Layer 7 of a small transformer language model trained on English Wikipedia (13 layers, counted from 0, width 128). Numbers have three digits each and are written without spaces.
A neuron's activation on a vector x is SiLU(gate . x) times (in . x), where the dot is the dot product.
The model reads these tokens: " as" " part" " of" " the" " High" "way" " " "9" " cor" "rid" "or" "," " High" "way" " " "72" " serv" "es" " as" " an" " al" "tern" "ate" " access" " r" "oute" " to" " Cal" "g" "ary" "," " l"

The vector x that enters this layer's MLP at each token. A number n stands for (n - 500) times 0.0027.
0 " as": 577510572530503414467596458488405445499695359478598466464663311476637554373485507547686392395517435509556499493578608521543637685446479320521509404451415586644472638289399522592440554563384484613464417417487448588472493411523402435568425461511685461409604488468515465520361534638609468511495467453347517506561546521817657516560463427497436580370418304543361463571543481438473571401584
1 " part": 626734475512556391497702573522359523551697601345584643503372376417501508545328457571530286363572527432516676419376448510597378607444398492620525717459526346512508623596320498505361592371443469563836556613495476620366450549329443442487483469541413451579554253690599434810395615421580540377613706437399411452341469571755418555451511334466684624652440532648509339357355501321557564371491
2 " of": 500487524574464352500530447548382455406664311369585477473675375420516465407517515460511448374442426437461544544587520553529525642495409283567497296479483496519477631365394545597580606583367425526452512461513462562389501445600367484506496424543640488377514432551614442519468578659553540552508458464335492454541487448766566543574481455418603532379501446529418482606538505439519569399447
3 " the": 471476509535500463473509455511356463549606422449593516486592417569508568425481528505613459424477430467550480452489532564520535603411397332444520455412464437536574597494487537514480566523437529526438480506547514507500435447501456525531368426545623484439595489470550438458431583616478558573470492512293465516456456437626576513542496435489501512433448482495397552539496524453472560429567
4 " High": 441464412652365610560555519448429429384569484128558527559501219577593561466505451387503156419592436553407467321401407456368460555145491358624574614442431342644342648708375461528516499438630410443621544456464418515378449571260588534528724718348479536720529307423347466608527609519668698452444594548414436433376448476698286448579500580388513538652518661578571416533475442452515501511503
5 "way": 323596401636401658674516691376306461422678426226613551668417329564507424498439519410428345392532521449396401392444365426630397539203451569466592761398565455678639633453311477516386457609521352507668631534649286437533463502344555683389592243388542653622484386368588346445655643540689494601544577529425398523350434522462373676425448605486413597347432516458560460307539438445639626647519
6 " ": 422467530536529542390470519558361521601562742310445266467836481577566548429381611528442296253603675356345531346281576481287357580344491481502556407592436315497604652473390602463356500539492488416641707421544512423520550484331422574702595461561645459690535439469562269513651487527507566470552418454439482400670432474543439495491523478492369435608411503409418437608471467437361621479580
7 "9": 508549570458557648382534488553337408493559423355461558561399258734448595430487476694591256486627561481465599521421472396511379638306453459566504549513749555758407637562418591486472524548495323581235705570401390320547477612166409504480708369477521524714495250444507312460596539480594476570405547511402463439754336578508594480497428412477370724655379470452448236422536663603584604478317
8 " cor": 593525548487458345474635452610544465570672419430525572621450399552740651373302572484262514534666654266471394502610599581594512533191807357488408674481650426421495659555320412553363482609355496308585323452523511692419457581254480474453450338727445610586562381389515727853283537174624690525457479635474435444534428669561501525606611349560456512575358452373821442589503484498563725459676
9 "rid": 691338442362507368374466494318405526471649450649629422645373355482390655567150484392420362386638638274479657466299681244375412452352633459375289511455685474324519636527363612752441481349495522672867456509521355155418420274481546476639753421520458657498362573518435584507537457716445700587469449411455559661550573441622294603527381552507521502507437523544659394535607551478647445435621
10 "or": 428529392305617482502484412568412547573608528497576545669378326610589448622375436441449335252380664329383594497562712520599398519197436557602533527515798518527513652463308565710458648561479559375492455347584568546353559472525473614588524171459458802576454573405304592424721572427468355566548416505433489432606389550662548584488293527628351365436684505517568479392522543514569682628576
11 ",": 609466505541498352453535582407362476509535412322506517495575377619580498416562415516630409425510529376323564435383511473608415572461375466548430463500414737551508645478349738572513366664469612567608564459529455315353518450520477602534441439465473597498575479547594395520451455506505530590595519467358566393481398460514664529638456355469476536420408445429509561473482517514417450406518
12 " High": 425472414642358606562561523439432434390560499142562519561490178548611553460516455394513195447586423558398461333387410439380473567150479346629582616445450356640328651690368488517535502436634393447604546476437411504379446559268588546582742733355498555711524311437337445619490588486668720432449607548417453434364445471739313439570506591374510544652518656578572403541480431468530502519550
13 "way": 337602409633392650670518681373302471412673446241625544681418287523536400498465533396450400436522510465382399363473366376645432579219466554485594735396552472687642633389312482509427481608527330517685634544611273433522465504397574703465615273378545663594486354393595331489647634472705501590554588524424414518343427512484392661435452626460431594366408504444558444320539419477654583676555
14 " ": 417491530508521556365468526535366528614556773318441244469821420578583551429384602519443349267602679357327514358310592481285338578314501482484538417610433332467611651445395631451357496539509473396604707444537530471521526476311415577753610450569638476712534441477550255527577463486515549443511404470443478404649435458559445487486529500500353440606419527448445435596463473496372619447639
15 "72": 566462515373542498553701528471442395520603358358416529555338253589592601605458486751630208400471639319434527229549530340451492540214404398566541423641721506505446608387497716513414415457578453239608533677306294293432341658294421499624646451546598637559565338284639325476615516434556480575569476448390446508548375555520586405392501471432538613586453535468431327465677468587541689494416
16 " serv": 481471584460366378357549559465422508505433490430461516396494467573534428440209354542463426315809528528413600498430511320496370599210548289426411571392536422471585587577286582776547549290429281515657492500395248518507386500075466515967452396454371668465499365566601430724212503432715672476729491443454395368344533532488600526529262316398645712839416327529395307583682487720667430437568
17 "es": 578474475351490410462504435581368434405654425499581309573378338401439362369524509609599393297607416462306429439522572522647684674400449464530592605672491532423554625707449717513573399468503352500661578353670192671315566539633358672545559359542562636763569349455443543559758613351694294446644369498430514616585554364558593662574341460352581708418458579604685513473586450442417645515525
18 " as": 528612554377504322393677324468504478474579434471627414470566357485705476292387474560659440440682469542449398499502518411635510658368653452564464485630532640558485614468341632666573359525441446653614352310426222808404520425357413474772507510474639528480582421388380491491725380338657477534524499463390600581644675525715589474507397401461415691587419356398488409479678516533511515421676
19 " an": 307634550516466499535508350542388537509606355528625489644541477616445483402461452306623470569607550446541493538411513567473457597322463482487547582542623401524489583452244677420566580515480739413438499434361338578345367618454483432563395399576520610736546434406410494634439539307505495612319474474337527538349448380373489490483437273479464539477541535658585419575450571646480422400516
20 " al": 683567486546535417477702467521445399590619332462540453603477255620588652422158697543436492523587782442430662235469622570312416453475603634619798604531609470472389590544220634415529622430551256456575366488668506580314505629332601407334370497494464456439465340480300661694343436550483690606305577542433539645750354629403359596682406429342480472498293616491814528597591567642539602315380
21 "tern": 448446475539501647280672494483372419560679548387704709421421287556565422493306478460451405341540691141434542629430444541476347419431547395361638410453647428336595567835227580621565594337448542720678577217306399286403735385291467332315363454560343642765386482450675721487659641516640650611434536431434446584423421584482600521392456489374518736498578371534362499644527372531585430572438
22 "ate": 300473456487499511497600600602258548387602390480619476272348470562485469437698416469547416351405530601372555382533590538575499678260440516675476567650619581658522632611372430478444479419503276359734494570455449531479438447357578644608527420483592747518387364480472594338737401425730505534543353609411370524442546379834449440444481640480570491592544697719422341426519504424464607447767
23 " access": 458368370579463475299469584462472458513724577315515537568445167551497343414403344656379520307597523431635521337389653620760560495199519493450279573416690410378569617415276591369473484489422353456704404390503310464569503602222296619602666627448526749613400359462520397742453608396616467452504602428410400291391398449354543571470493459516477448610433443606685464589711497631572525418496
24 " r": 382595257225437430439664553245397346559555362283471466677583364509597626413396508494561607488589482470465726405523715429611374561303717655610356634619643336332407565413271666547409507667379331456513570389541535524391483584075540405519513451443680565667268508254570463648516602363547430430370542478426429501295535446550476496312402453365540255450526551239606472647532649480398539530432
25 "oute": 429486404557474567477602556323351487415673485159597506611441433682557377580616512586421415352586669456484498421278601563782456609422577379613463681354384405536665628424261459443448463598600348467788593412477350280467619458264418617535601448337584671597629358480387366716506648387535487439507498466396468385462452450595354543439520670463570382559424511430454494449624445366663483571620
26 " to": 586484472439473391610515436516560522522660357294492352603684423642660567376437369614382535434693418503488538463359565535582595608529514451677475402631540621535483642512319605694611493574454378593706518390541387460510456527493489589443546375523590465507516474469469274583534489407684721540483564509376593502502438376662600531420383363384546663528641573539536487614543422484523495448652
27 " Cal": 650559516585506681451931421513508433420706480486492559507302413537573604321230730403302292401565539440434693395371440462438602514368570311397456469657729387516664643683528506411435405527625401558728410399768461337315427582328642630816542524337417548471418321411445646683363580476500660639388442447471449490500518524479297614480536586397525560511399464427698479526441537435404585402566
28 "g": 366586573772793414684569567438447445537646486444552626467493240577515536480278605322410560610396504432393647503378462640437326427521468330432814466425679497443416604441394466677432555426604471275550534390477213580485646299251436329198412597614242650714575511170622381347346561513445704829486638411477553408401552469490467602398480442329371522746395533595686474623512334594558486422535
29 "ary": 430429508569627525675629544608424549514407423254542350570339331560470635629624493169482324612406593634462562495584467465500517607224374407457653655584672519722477658629248535594580407358494243364595566467383308485432366539430524458520575322397423663571518389569435320455665457465618748627459465679419378520551450502606473477591448701488409636586513432595620573456433455433518603597585
30 ",": 630474498523503412449542547409364485540527422234519489554544392695553457370564369453600380433527498386365550443452526492662389539523465534622425492561407765518480632492390750527503304638431670519676566469551443229375508459432486627556403417429447607563517457580554428619443491489499665609554500516365584413491419487485650491611428382518557505469440410417585543448459519571437411479597
31 " l": 357492331275471433480575405508555324643361332400584424459438356564403616349193318584388406339521463386533635398431578379541325612304520643312471676564604351583433591565406650450449574463505315113610587347514512638396430646319435469666312457615664602513390318479496347779406684478495426485369655443490538346403495444692390429547378335269391596506363428487783434602263541564628463376511

Each question shows the input weights of one neuron of the MLP. A number n stands for (n - 500) times 0.005.

n52 gate: 381392440478631552449540557799375532495606598548621431468566639323466480530520443422587405553414444423371642383467465629502616621434612493527510473532377512428557456430528613580443465571581674522458539538505597677437512518457520429426597526543471505439659559406442372451444555553589467352458524471511554413481563476493518586512458522524620400581517629542456528539470396385676589452474
n52 in: 337560451558527411645492340577457452342462666548543443258526433445518505565680450617439452599396435516378603569463699420441481458603573604495527452508436525460418494460440497559405478518464577579505477439429585526569526467220523412523535454503420402367562519461422473598438484547467621633343540518584454537456580551611570609500569536394631435611466503552500711440602521583529573248342
On which token does it fire most, and how strongly? 28 "g", at about 1.7

n315 gate: 421482519525488504423526480448543557511344684643455452437614423467424524610437458614590554550677489721574506540609392504427444581506474570450576516623476584427433531333539504463487542475439468532496435506509649595437410527522491492618525495481676394523415375410509527546599422680468484482491449567505544531465588547582500577457571522565566520480454561474535407489515483576402566435582
n315 in: 484555520591468666403293489585351456543620491449595475468411500445400438486484432511560577486433474564625428507402439711520486413333402502454618523596442456521447473465483537419463568559464473453582332482426456429565482488442461476643524402567529509493568554491542398483669500516544587507521513495567441482523374449563340582649526635505379470606434568368427460440484451450398538591512
On which token does it fire most? 14 " "

n272 gate: 424538470339531512647524583542429561521579523338463488571469656476474507564628564545512403473565617536481486579481371573565536623491660528483440377624546479579606541620515536402397502345439400523552458379421570507473505478483564593275630577463331523470509549479442404468334490413500437390624521432491537502624430519399461412500529416406488583483543535474651544521467477709573404432473
n272 in: 496456500457461542451549567440442500545493498456498503559505534592460561510524508486515420464587561467438594456498428500558496477464609530578419534388539433606451584481527543478366462493519464493530445485387458458418503545427641540423565554486467443565406516493484418540529403502609539435556487483427476491545507531399415532500571548386451595496477470413620469490484485614606505539473
On which token does it fire most? 7 "9"

n115 gate: 369511567457522406500541414586613636400479465544257464515472616420572462412577601402429467478519535502449473560441439595485441592521396653592496454558496424511522484578502581519566439440540469579489477573651506481465621465433508584538504556463454492568611507434609435438456498546529362467476430390530585498487392458561543488536569479530432530496453623617479496592573376411377599480411
n115 in: 492417563598518468591366532610445505574544500424544316340449462365545527390511544564463361604458373556513482616402571484529350537471481537513465470487526564516489544311533644534485449294452500679505434537460546439339372572399540273697525436594542621462689467366407611669514548637448401414487551606443618497513347327424616534511508634511495463572460534468468514516422576354351412653486
On which token does it fire most? 6 " "

n231 gate: 689556537431546599527580702553578591493569539486536507439315517491584453479600414430459555505427531606505574285462474405500474467567360432453443626460422417590365495436522560620444504565432528525406637482467545319524551510476365484474553571484637479484598646392538500658445358583479500527587493498526532531519534459631599596479664521523512472534442548477374369587526438444388548541561
n231 in: 560531493371565344643447622570540586424393530461422641524457478420493510469441659529467541510605643543365422329553313491542424474507422521450452444435526411555420610565470532382433486422391714521411467467546432385459471512585486598450619470451439512445474455476480418545588394535442630507524495356503478432604623484592526609576643437498428576448486462433386392641548484505391483627393
On which token does it fire most, and how strongly? 15 "72", at about 2

n4 gate: 585659453590532466505454531415458591579418362429509411474603557461297505490435417538500603463589520577564311415608500419422552361415405493565488644430486549645512487537517527528488516579486462402490526603687352553458483542554536583399647352563631386408596448599429390455678493441423438520471375460530670420528495582512538636486512521517368536597421492488478535565531550519369480549427
n4 in: 451498464564475673512420541566585675613512410384502476514500396480493413626548467650547525338604438558493405505296517414443646355483406435483412549466521665488632610578545411469451428498483422500393546500478493466480363606461620343432475558361553552565577545396535429447445654452535505377510547476394598581373500495527556620548478490543582548517437510587433468451398636498654530525571
On which two tokens does it fire most, strongest first? 5 "way", 13 "way"

n275 gate: 640571444359526483536441528505463474393380518526616474512448657517498385601526577533530368396534558355556505540414272528530408401556598491462486469550366579369564505557500486653581491446559595527502465477405483552534535466447629491521559605550530588534526446540382461573546488500447570459370629577448370471467462325557470507537337553439380519429415319432432541682528475516537485527294
n275 in: 590467477404451514561486559637544375448602505529708358500481719500472491500564639361500452510468510438502541686591510411532420583439542415599459512457609398402531618452495483540525396502641593498512528542338467419469528527396683536507466542419493491430472547732611512579575412619535551400604571549526435541549545509404417482493493542519372401495432354587571517538550519458476471376473
On which token does it fire most, and how strongly? 9 "rid", at about 4.3

n53 gate: 430435399524450413488423397441512541477614441467599453425640543427463565428453617486601529615482500533403634429498526509463543544555373451561533327561475446441512450474691450385581533606533502575626486578479481479419533352405477585605648646516401516585433585399424439682476512505459534486608653389555558502615489555616468452401502491514376544469605498591498404434353532456456534359378
n53 in: 441509449320537537576445553494486494426581428435546402544568545394593498498426502472498409489426536480452544482465561457468444498685299465465473376439577494573571555610602433453464587536491436517415435564533509531609450339413428513513640634443416567592483645445386398548457533519502594426581590446502568511461562466555552358491449498461360550403567554472632534561424489615472532373402
On which token does it fire most, and how strongly? 12 " High", at about 2.1

n91 gate: 550458382549483532650339484522579570460441449449546448576594516571494534394488502446594529564529477490472631512461465373578547500516579614532607400398384554385561549338384496579456515487466443407532456514439504424614430616520450525546475463555447478544508452470578665552486559611572551436528513534459528534476597588526461471567551537484454480632506434379454430512398506437526504471554
n91 in: 525502508378593477530639469494345519494482540485466568519444558458484527525483512558394523615464410477432432435626611595520413419455512430568462605504504444494483428588608587549488555524498520482452580490454477456530603345496640486382496502462576514398626552554379437509562416379484498526512474586377477431514419396609500375436430412510461492384537520541622607602496573449582466485394
On which token does it fire most? 24 " r"

n151 gate: 411555567673502438399562475440665660622442502414590459437486495548489452459570529477553583479440570633631513583470558435513507598374500561459479638432509491443456537452481417522432374452509395571518529491642472518535416391577561467500460495538547318557591552436505682559505532489542519542578588477434563477709535529528592423534567527403616511589554699581326491502571554482486474591592
n151 in: 547513419530538538638395522542414393389557504486379408524607578491427359455427472480399454511565396448547438353541463520487484489548453373533337493520485657509545578577621614529539592562565489457590420611559523531386629618370451496591546644459493553380420370466486491507479482458493415509545418635534519543573404489434508480405430386642520478544418490456591438446614588473393408461439
Its three highest activations, in order, are on tokens 18 " as", 21 "tern", 16 " serv"

n218 gate: 348456610500541456465657528547460449404466455565531456564472700421436486544550604434489535408469465428464542525523502500478603553516716443521470426484388522401598457507517558538548526604443628491353398401435456456521619560507571412294552514638550640469516576583488478569514412552471589585440648434495616433602434585435508357486521462507415525637431453518575616452385534375564564521505
n218 in: 653408584577583689569443401600444532513630528523396459446544441580541614331579433376621286493621660250431549458542448434369438395428450399462329552459453540462600344439200442522506421690262313417545358640606686576474491414633304473462227665413566397610424326532415454523431429513519445595475469469651333561484455425481468611481542566333503541470494588405443372516490594544642401744596
On which two tokens does it fire most, strongest first? 8 " cor", 21 "tern"

n190 gate: 507500480542464438458402560520453565432558496519575372555562568601434466463566509495663637530524521477412384461623516534578311603525606495539551602644451463636509527629505458567366515546436520465628586475468459400509579495598464528568481680438495408476580755610439505469484608475553427566514460437388494475520489621530527318514407471520568613380539456450536448390413552484423509556612
n190 in: 523252470524406443450552611624428500523374354513657634423482601500505528441472321443482468352407609381633512617469476490487542485462620628441385479397470401555557544417441516553611461649428406460531630470529599420442572393350408532402644704515459462485482612603450575551481445541605487463575321449540391542553370490453426304416510566587479467412443316562474519505446576480518345577457
On which token does it fire most? 30 ","

n183 gate: 548397457419511477483401608498436544493413507523496569486434625461420575408559469537496449507473476461489329338474568339552355507364411366539361546505366485433514393428486544586471493588555552520557387681597512486689539481477486507518464390500389525636571476569549512476406537491418629460532458543502639463453485415600650451557602437532374509401518598452491635550461466616568476606479
n183 in: 620653517422375392614360594478515471506539489639366528624562334503469579403370563574508439503514673606503571474486491756514427565581562463687474480469594402374603475624482381480527711366410511357429556370506497634526412415584602410565330742354480492478511506534506414639480314441437389723494456402624463405550454400477427340413543570427480602547605488446531318435574581565508532352399
On which token does it fire most? 16 " serv"

n239 gate: 512438607543377361459493768466528443515408570661383493483510566615412416443530564463343634497514587615559576505437688517396621483554448448436480357368454569475457507485582578539469566452401580375550527449483475639601473539525458356456636500500532554403520495604427366533520547410505416549569529449377480492471418507633546536500490595456396461602507561451532546356413536475758433612634
n239 in: 532508217468309412290529752603459522518508552489439619576548565564429603542447571558384489476518475606432609473570326571306435334461450408439385369503469576441465555540530346448355566462376451485368435464476575569419453549513387578463631462518471466635526590492284395591522460356479451489550487479475498334510503513610566605374479581531500589680453469390474587564474555474461508538335
On which token does it fire most? 16 " serv"

n313 gate: 451539476417600442390549524502422379538517366567423534445418664410342430546510477498327416691406435519507509373453624428325465408500586464486412461442346435534449536600405498555433555705488576624473617486597556478428505447495483553493650432622476579474406648563485495553460505555512426650536600498537476434533339467566553390507502471517681644420555526517476562415493500548620565520372
n313 in: 457394323325507417590457646583362480442596389530523595540542674339455550415460533511482294565536443497495426449462505408367562463586413344638484333465518569575449372465409554424434394646574531425503437562449479341446358566554648492532580326412542526503497632540462691508495438555518489456527638490461439291497578469562566544455535482492431603369537305489637634500410500608479344535337
On which token does it fire most? 9 "rid"

n122 gate: 629498545523545564460436424296521460477520533488504571484491488308557397349607568521621428502571542484416515421495476629639540452475623621546553440525478579486602452433517561315454426549470558587518334583539477660491493443530457583575528431533514464463477391560474462450361486421593451599498491434470570479527459496451536542409361579432527439550422490459341559459376343493493315643524
n122 in: 414500412443548507433554613588507517478428513610594468509370502534357473577543472386601578461485447434529416425404597594456544520582509466621564502525511297477381543409425387595465476491579456452439475526355489568470500572541426534439423432480631422591596579486594577324528532549603456626475400360531494477451472460621510601636603440473486522660558507471511519586671482527583628465437
On which token does it fire most, and how strongly? 17 "es", at about 1.3

n78 gate: 500498498446538469358386636476387558566543400386474431551478438631502516596522487422550575630426516372449425536462495454467559393408485323462450498500666408540527487529620577643669462491498472340440491437482559507530380525514491506451562535480619417483496495542436553451557529619372553435721485443513502586500591644590518539491545412504482400546555510502394491594585474438389571550400
n78 in: 532594455529579493408541330573610422462505476451383522469560577373543447585630481553536399612368490415399470576547453411460455507481502567611510458536597477498549572493432594643307537519476431455328440502585427338515457322520447618524588437592507436442331395456517397580448546500566418590646526512648558507331431614559645587493463464375403577595454544421423582597495529459464435463477
On which token does it fire most? 15 "72"

n159 gate: 470446549537569602529483459549455576511529536511523459326424360469541394424491429461559518611517480509461533483537498408640456642432481526438623522474566573476496441399520623555434467562603617406353376563572524623535410522496545471410648642666547462359418507504456475531555411526550427426647502487445554570500473542443470498534586345487522541513608576537597620587494598468539520478532
n159 in: 396547410452534417528363444502493361609598463523532439554520588364366475509388431520460459436483479455533384552509396473489470431496558431616507468633430265572505530536660530529498511517475507524552527581523561531479654435580513528542530509552567588440656442527454390495445568529535507546408569520538475391611393425423645448442441540613469683407500574484605400460455438471511498704509
On which two tokens does it fire most, strongest first? 17 "es", 24 " r"

n103 gate: 454632533500451435431584454561455436595477726463482541529536684490566650433671514379554519480460542486550507700549687545512500586639348543409507427433484695483500464597505622519422559401593472630455476437512367397561493383505519514500572624602351552523557614507483530358520628564540431458452574427498487558488475570590531602405437481581572612401460367441500572531512441583453591502460
n103 in: 530433542588596419500524484376615605471421413453484495473519456470446406557352432470500420575374619443599441405484625457553530522479401564513719637541439505546451604445531648497412410552449550283589439476582465681729511413470607585473363427503391468345460517727610638444666467532626478542505388463406510475412497590473592626431459566500365503681476549492508428678600587503666603702570
On which token does it fire most? 28 "g"

n269 gate: 554502571456549227526552532628486423482436480387480455450423611555437498500406563365535449556533498416679448450537574466558565439518496534552475399502328415470315451356641470518483457467482493377468437593577379529514621465564489595446554514381533504543518477409599460521498418362474546428575565453553500584516481597516506423431358602529459554495477464563397372471401320513538453442486
n269 in: 557419399567507700556448456483520536637459606377500419490384442582517674320515491480461663545395477443415509438492508444570435483439412319478445610656548528577562562420370600561512467540598488502586698498624684478585593584505515491574367462562573565420505431628445336441422393481526452518404538551552360488498516512537498493573640626329512505541566521598400541653554469454512551593410
On which token does it fire most? 15 "72"

n85 gate: 495530548486448402507405567536495440341500649436500542579456538603521519558382609408577488502308521572507478411557486516439410463527491472569481401502468440442528624444644363445467462565412484498630551446467495546540509526434571520498418466448468596407348584656502401502569463473610545546495464528449626467628370378465474444417396698537368410299590470553514440623382616502415481474469
n85 in: 566507500486504475341552550551446557437507657461520577489386542537565425593477430529587523474460432527507469468477565642415535411563590432480493493379409504482541539507590331522432470585400527604705597513463475470618446604377590552532319446403496491428450455523470583564544390531478603467489415502482550599572431298498481370419306630480466382512557432462477523573377603435405610488550
Its three highest activations, in order, are on tokens 22 "ate", 6 " ", 14 " "

n243 gate: 423409534565477441333431505507538423537502342440488507608490505376512677542353412625615432371510358582444382483460477519558465463485546534539527390502349552433537505535587480406427451592493420505561429445582530303625468457553419643439523293517556444399617398534492515452649582517576487472483335575480606388626427656567450557524515592515520473553431492593380556638559691485434421500377
n243 in: 462362495568455682412364457391490515580537444401479367391593588462410512481450252453472544400588620574575623474454402561633495493531469509528570507564465532605478396413478490453454500560393399431507384463716466479629500406466519532519470559484484418383725478562502485530588541479542559507548436356507561459561407358423509509436418514656567427547597386533493458550433456509495633632493
On which token does it fire most? 6 " "

n59 gate: 636443401465547581444388325521557470370511481429561548507550500465431478439450504609605444534409516406396513456449534420419522448655413496565467458528491567326438487465525625487380500550383401523539357498526588583491472434447593619504432593426390588483500500509395491434556581446383484552384435418452412586599431596558570485578507468517498498448563372372498464369515517439441376428441
n59 in: 414602502459435469662481479526522513526481447563521367557441600411561443345718665474446512500600426625559450510391434483514464483430646396576568442591377379510587541461530354612532573539633561509459446435430413583558592362546431477533611396532601425514491406605573584507402608505604605534519473512476465572439563430551634389472413519481438360473336520592604660588490479493538549437612
On which token does it fire most, and how strongly? 18 " as", at about 1.5

n172 gate: 638602538482616428466483480494473357407498485562550604517567589392567448498446601444506533538572462498461335463595464550577382411498504409561518463448453508518513489421577354408542548439487417603533468551634458457393599471453398600530505414629661513256621556456558484518542364577462400471474521640443542548547523598595508506481432464506459530446511417416461496559520400457511556529464
n172 in: 604500534453465382426725520354199343429520525547458566471526494419645466440431771580348561515575494526546365390564394489523479491698412374572529541434596428497610502485375491446525489522383565441440625528740488511444477554567317404586485512534477528241580527428462309554518370455466367372658470608622505436633492489555532422520544432426537531681514770474663536572563497540594458500413
On which two tokens does it fire most, strongest first? 2 " of", 18 " as"

n95 gate: 509392585455403353441343487491539445618530517574436454522610604413474498460410374482532615591459475582572483464558568623502502575456419652474639455538472383420475564440505439485489489432540554431513441457484364509538425466514474534559594346399467561515414534542410514420468475640397477418449553415516549627624492418652529481493464598472473392418575509476463416555418444627311509566592
n95 in: 578348518648539668295482419465370431453526596467414565533622604443482414357343503559450549659651485605512474473630552597448485601462305441476642742425561320485470398277444576579540565377399573445521506392641404563418482447418429503515503543451597529474358559497330345367472446485488521719461563394450566335614497494313560538659434386515506527445814611453488497741491403609580362491426
On which two tokens does it fire most, strongest first? 14 " ", 6 " "

n134 gate: 535563525382530416455491368378603506523484421533431475505366481453477544479518672523437505393446462670381453472526645406452486521397622528539554505567484449521615447514512500475716491433382466525526530480367624542545562560321627524380404498518628600484528426488519416478493465445489581550502395532470540486482458523451581311722472404355588590550604552525511641435444514445557478531413
n134 in: 546537577450461540474544450470513498642593550475472529543543526506510581687490660572492606392661526517498456471285466449630544498414625500452555504515561502504565495645592481492601405546467512484573457494540437442591453405466477488461468519387535447530455551571572388511430492488577555566544520596433553613463433494460576331549441476369508547553473504426621530456359520529537530562506
On which token does it fire most? 16 " serv"

n215 gate: 498491423538447415496493561445444438504405538427510476515513636522386361448439559446496476484570543561356510526416491470468389591451517517561478443445517550533469565625610380538556481469366408369631390496500443383489394367637586388472529437401378479492372545439431414654533515506544504451576536425440518401515467506579590470481496406517352340426571407515532406541522412466606430524600
n215 in: 495525410443346577442561586564460481420658461521435487433525606530493390567599630621421537555605609577531532430429479525513449487451493462547516427547526524364600520484509333575487425455525401421595489555616500617431399337479527506453400486373487520578388481468652636530435514664474592556574418462561543602356483518534620507498438511582392446412415582500621474392487502404426474442448
On which token does it fire most, and how strongly? 9 "rid", at about 2.3

n135 gate: 390632564566544423495466482498437564471491365498545556491636695547531455464562698525485582534554403610427567412545466520570557417275660447685500455466557418475597522396495498408560587754522515476509529559446486422500398544607418543406523547476591365513504512518589551456507464504461479512536491511484475394515587568518611511524527500429460415569502445522484565446502540358478514413572
n135 in: 345511555621547532399556665474313480603492337335592450476463595540426545484466500516614614454464459599482556554656339474484516609597545595476532336511484418516508488626445570453546520349299453415412482357580586699497614536384497426421481481627568469538304497641535528517448396424572628527628607545545468422500604490430478606608422492458442587399664610247561442606487422542497593397613
On which two tokens does it fire most, strongest first? 2 " of", 24 " r"

n157 gate: 509565436639600600483498574459567633541434547580540359468502436357500583579442513470473561419475533491468458523507441569352472637632534588507434606460375542568556528566435420361524405409546470511593489586402439486403468584436440538558505519412514468413523433519479527457526491653462443773407451592508619458463407647556541532468486555401588447455546460539498380700669514399449610498401
n157 in: 554563533589585612504513515473510540589478567515565444478407416381530612630498566472478517460522471577518471461557559546407532651531578600485500549423382466509462550474473380366504408441493458529532491589423432424422498548380559488506485515417557482405435465427508552446490519572447519562451473498552569511491473598517519542509475496467660454481480426557528433619606509472491642498498
Its three highest activations, in order, are on tokens 20 " al", 27 " Cal", 29 "ary"

n120 gate: 470485553468553498566404547512551527381474526478408564524419573488459444652461498637589550533471616564410596384550460376409608505498439507458363580547457354653363562512469613551632299469429541555429522373594614596430554457612434599524467434514585512467458477608520510472477416602543460353416401485441525314691393642649529450566532551374623468662502492483405556606478536568344477427457
n120 in: 472415492305217425336511415621392680486516556402481563456560429422486555470371595390532668630441542627492487325547542565522503404400440637511622439616573627265380535358568416519466623492481481508561522425525531330480555540506579513582543469441628549484440420605472703503444605568553542412492675380570561442587492589478632340519561630465500475520519529495609491354467395603626628624574
On which token does it fire most, and how strongly? 19 " an", at about 0.38

n160 gate: 558373664411605530478491433515464496551540448404579562438582582463543547528534521476550655385525577459319440433450465455692544427475632462513443661532450413595537530522498423635562484663464428448590534437442507534452551469426474467376540431483598489514628513476482451391511416479412456491388601455483458509492490481426451508494432527653575528458532420483605551595485565519564593579390
n160 in: 593474472677566544500522432386416604430494453475443460592416416447555410414423451482621457656641582524432502496491559511481563443400417465410551565573401386549623596578534372459513550659412561451632491435500449430482441557460412485627464479517563470620515557714532392468414502474519468550579400563514443491550443444458492419507511528550575572559643606480489418458489522454618416595454
On which token does it fire most? 25 "oute"

n33 gate: 547594536555422572386520577652439375373445522570529453529438606400432596480552536569613528500442541398537519395492449502606684409429622583561468397542454602540428421485503570498455568436431500562601395522599475379319478400601549592522600428366537524500461605688422426641422448556531460635522521473399611498675493360635455526590497616605433583581456492517380510525362461617495487674564
n33 in: 615558662438433405390408480617532502440589554601623558533599516600419449607447544578527516523549586500513476438490568487582464447573412427487688451467520585352433525636598536523639594527454550576531424490559569444326538524417707529429492629488477515498535500668375360489430520480554372605505466475506493567397444619626376473543435680422419407492234446369616327587429390631543537549511
On which token does it fire most, and how strongly? 9 "rid", at about 4.1

n113 gate: 390295341623474589559514470516665433523427427500625484552586456509559514366514487391464519484411406605466557475507528547366726546509525486566544521596447437482461441486557474576467450689477585604628538400491495527416591413365414541511519571533392451502523427425498438346500585504595575455393614498439513498484509422560565440534449478532541443418536422425362528443571619583566606570453
n113 in: 515459561441490446389613532629480502547388414350504537608552520439468606444502569466542438402496460367453303498537469502538381614500434504539518436522502664478502519480531643545481512440539574462558425563596437522429502410555571568496721403555555496643519607424418356543593474346454447520413608532429595450587521483338466477412471477511444558480534544524485616511489479494524482546549
On which token does it fire most? 26 " to"

n262 gate: 466611613582570620577532481439427476498540442298500549449598643491506575470523521528523607531452502399422461625515555538427552526607604500457437526562419557603582440580451622471537610553536546564387589473537502506456632496511419565443487496552572698393462591487434513451375519504535544529483514397628502427529537471506516382559541429604558545416543502591451447322457496487434469583533
n262 in: 339572481523558447574510513548639476464455497744665389676359412331402418438343389631692380423459432507419535497327460617458456487422559298490566327608478704262490481517483587423525516535539403452487562609583374579487435565276744569507446309459555442450536456500557579466513444607522665510635396591502467318636547478663539573850517410698595406463663538314624598536307754451604412722534
On which token does it fire most? 30 ","

n192 gate: 643557533486477343377543491427568460529471480438576468570486609548419459500462404525485438493544616714272561527452498529407539498366534633459532498584524507552441463562568493467472349600592755504457475513714466484442547434553511433484619415594565451517536420489391451512537552531460553505611537482482440402611440482511523449386491553354482554488529539536520502665482536457576358493495
n192 in: 322478584578542428311538450327510489341484533583364512531378466399555409412367518486612483439514488668429379502532515521528476431481562564517466459534477571476515601539458454603546413661483512314450370486616493531563384495546448505414428515546441575415624302565598540587652498583447549554550449599429511420465384558478522456398549648531414616584512599502410559502459601493550409520403
On which token does it fire most? 18 " as"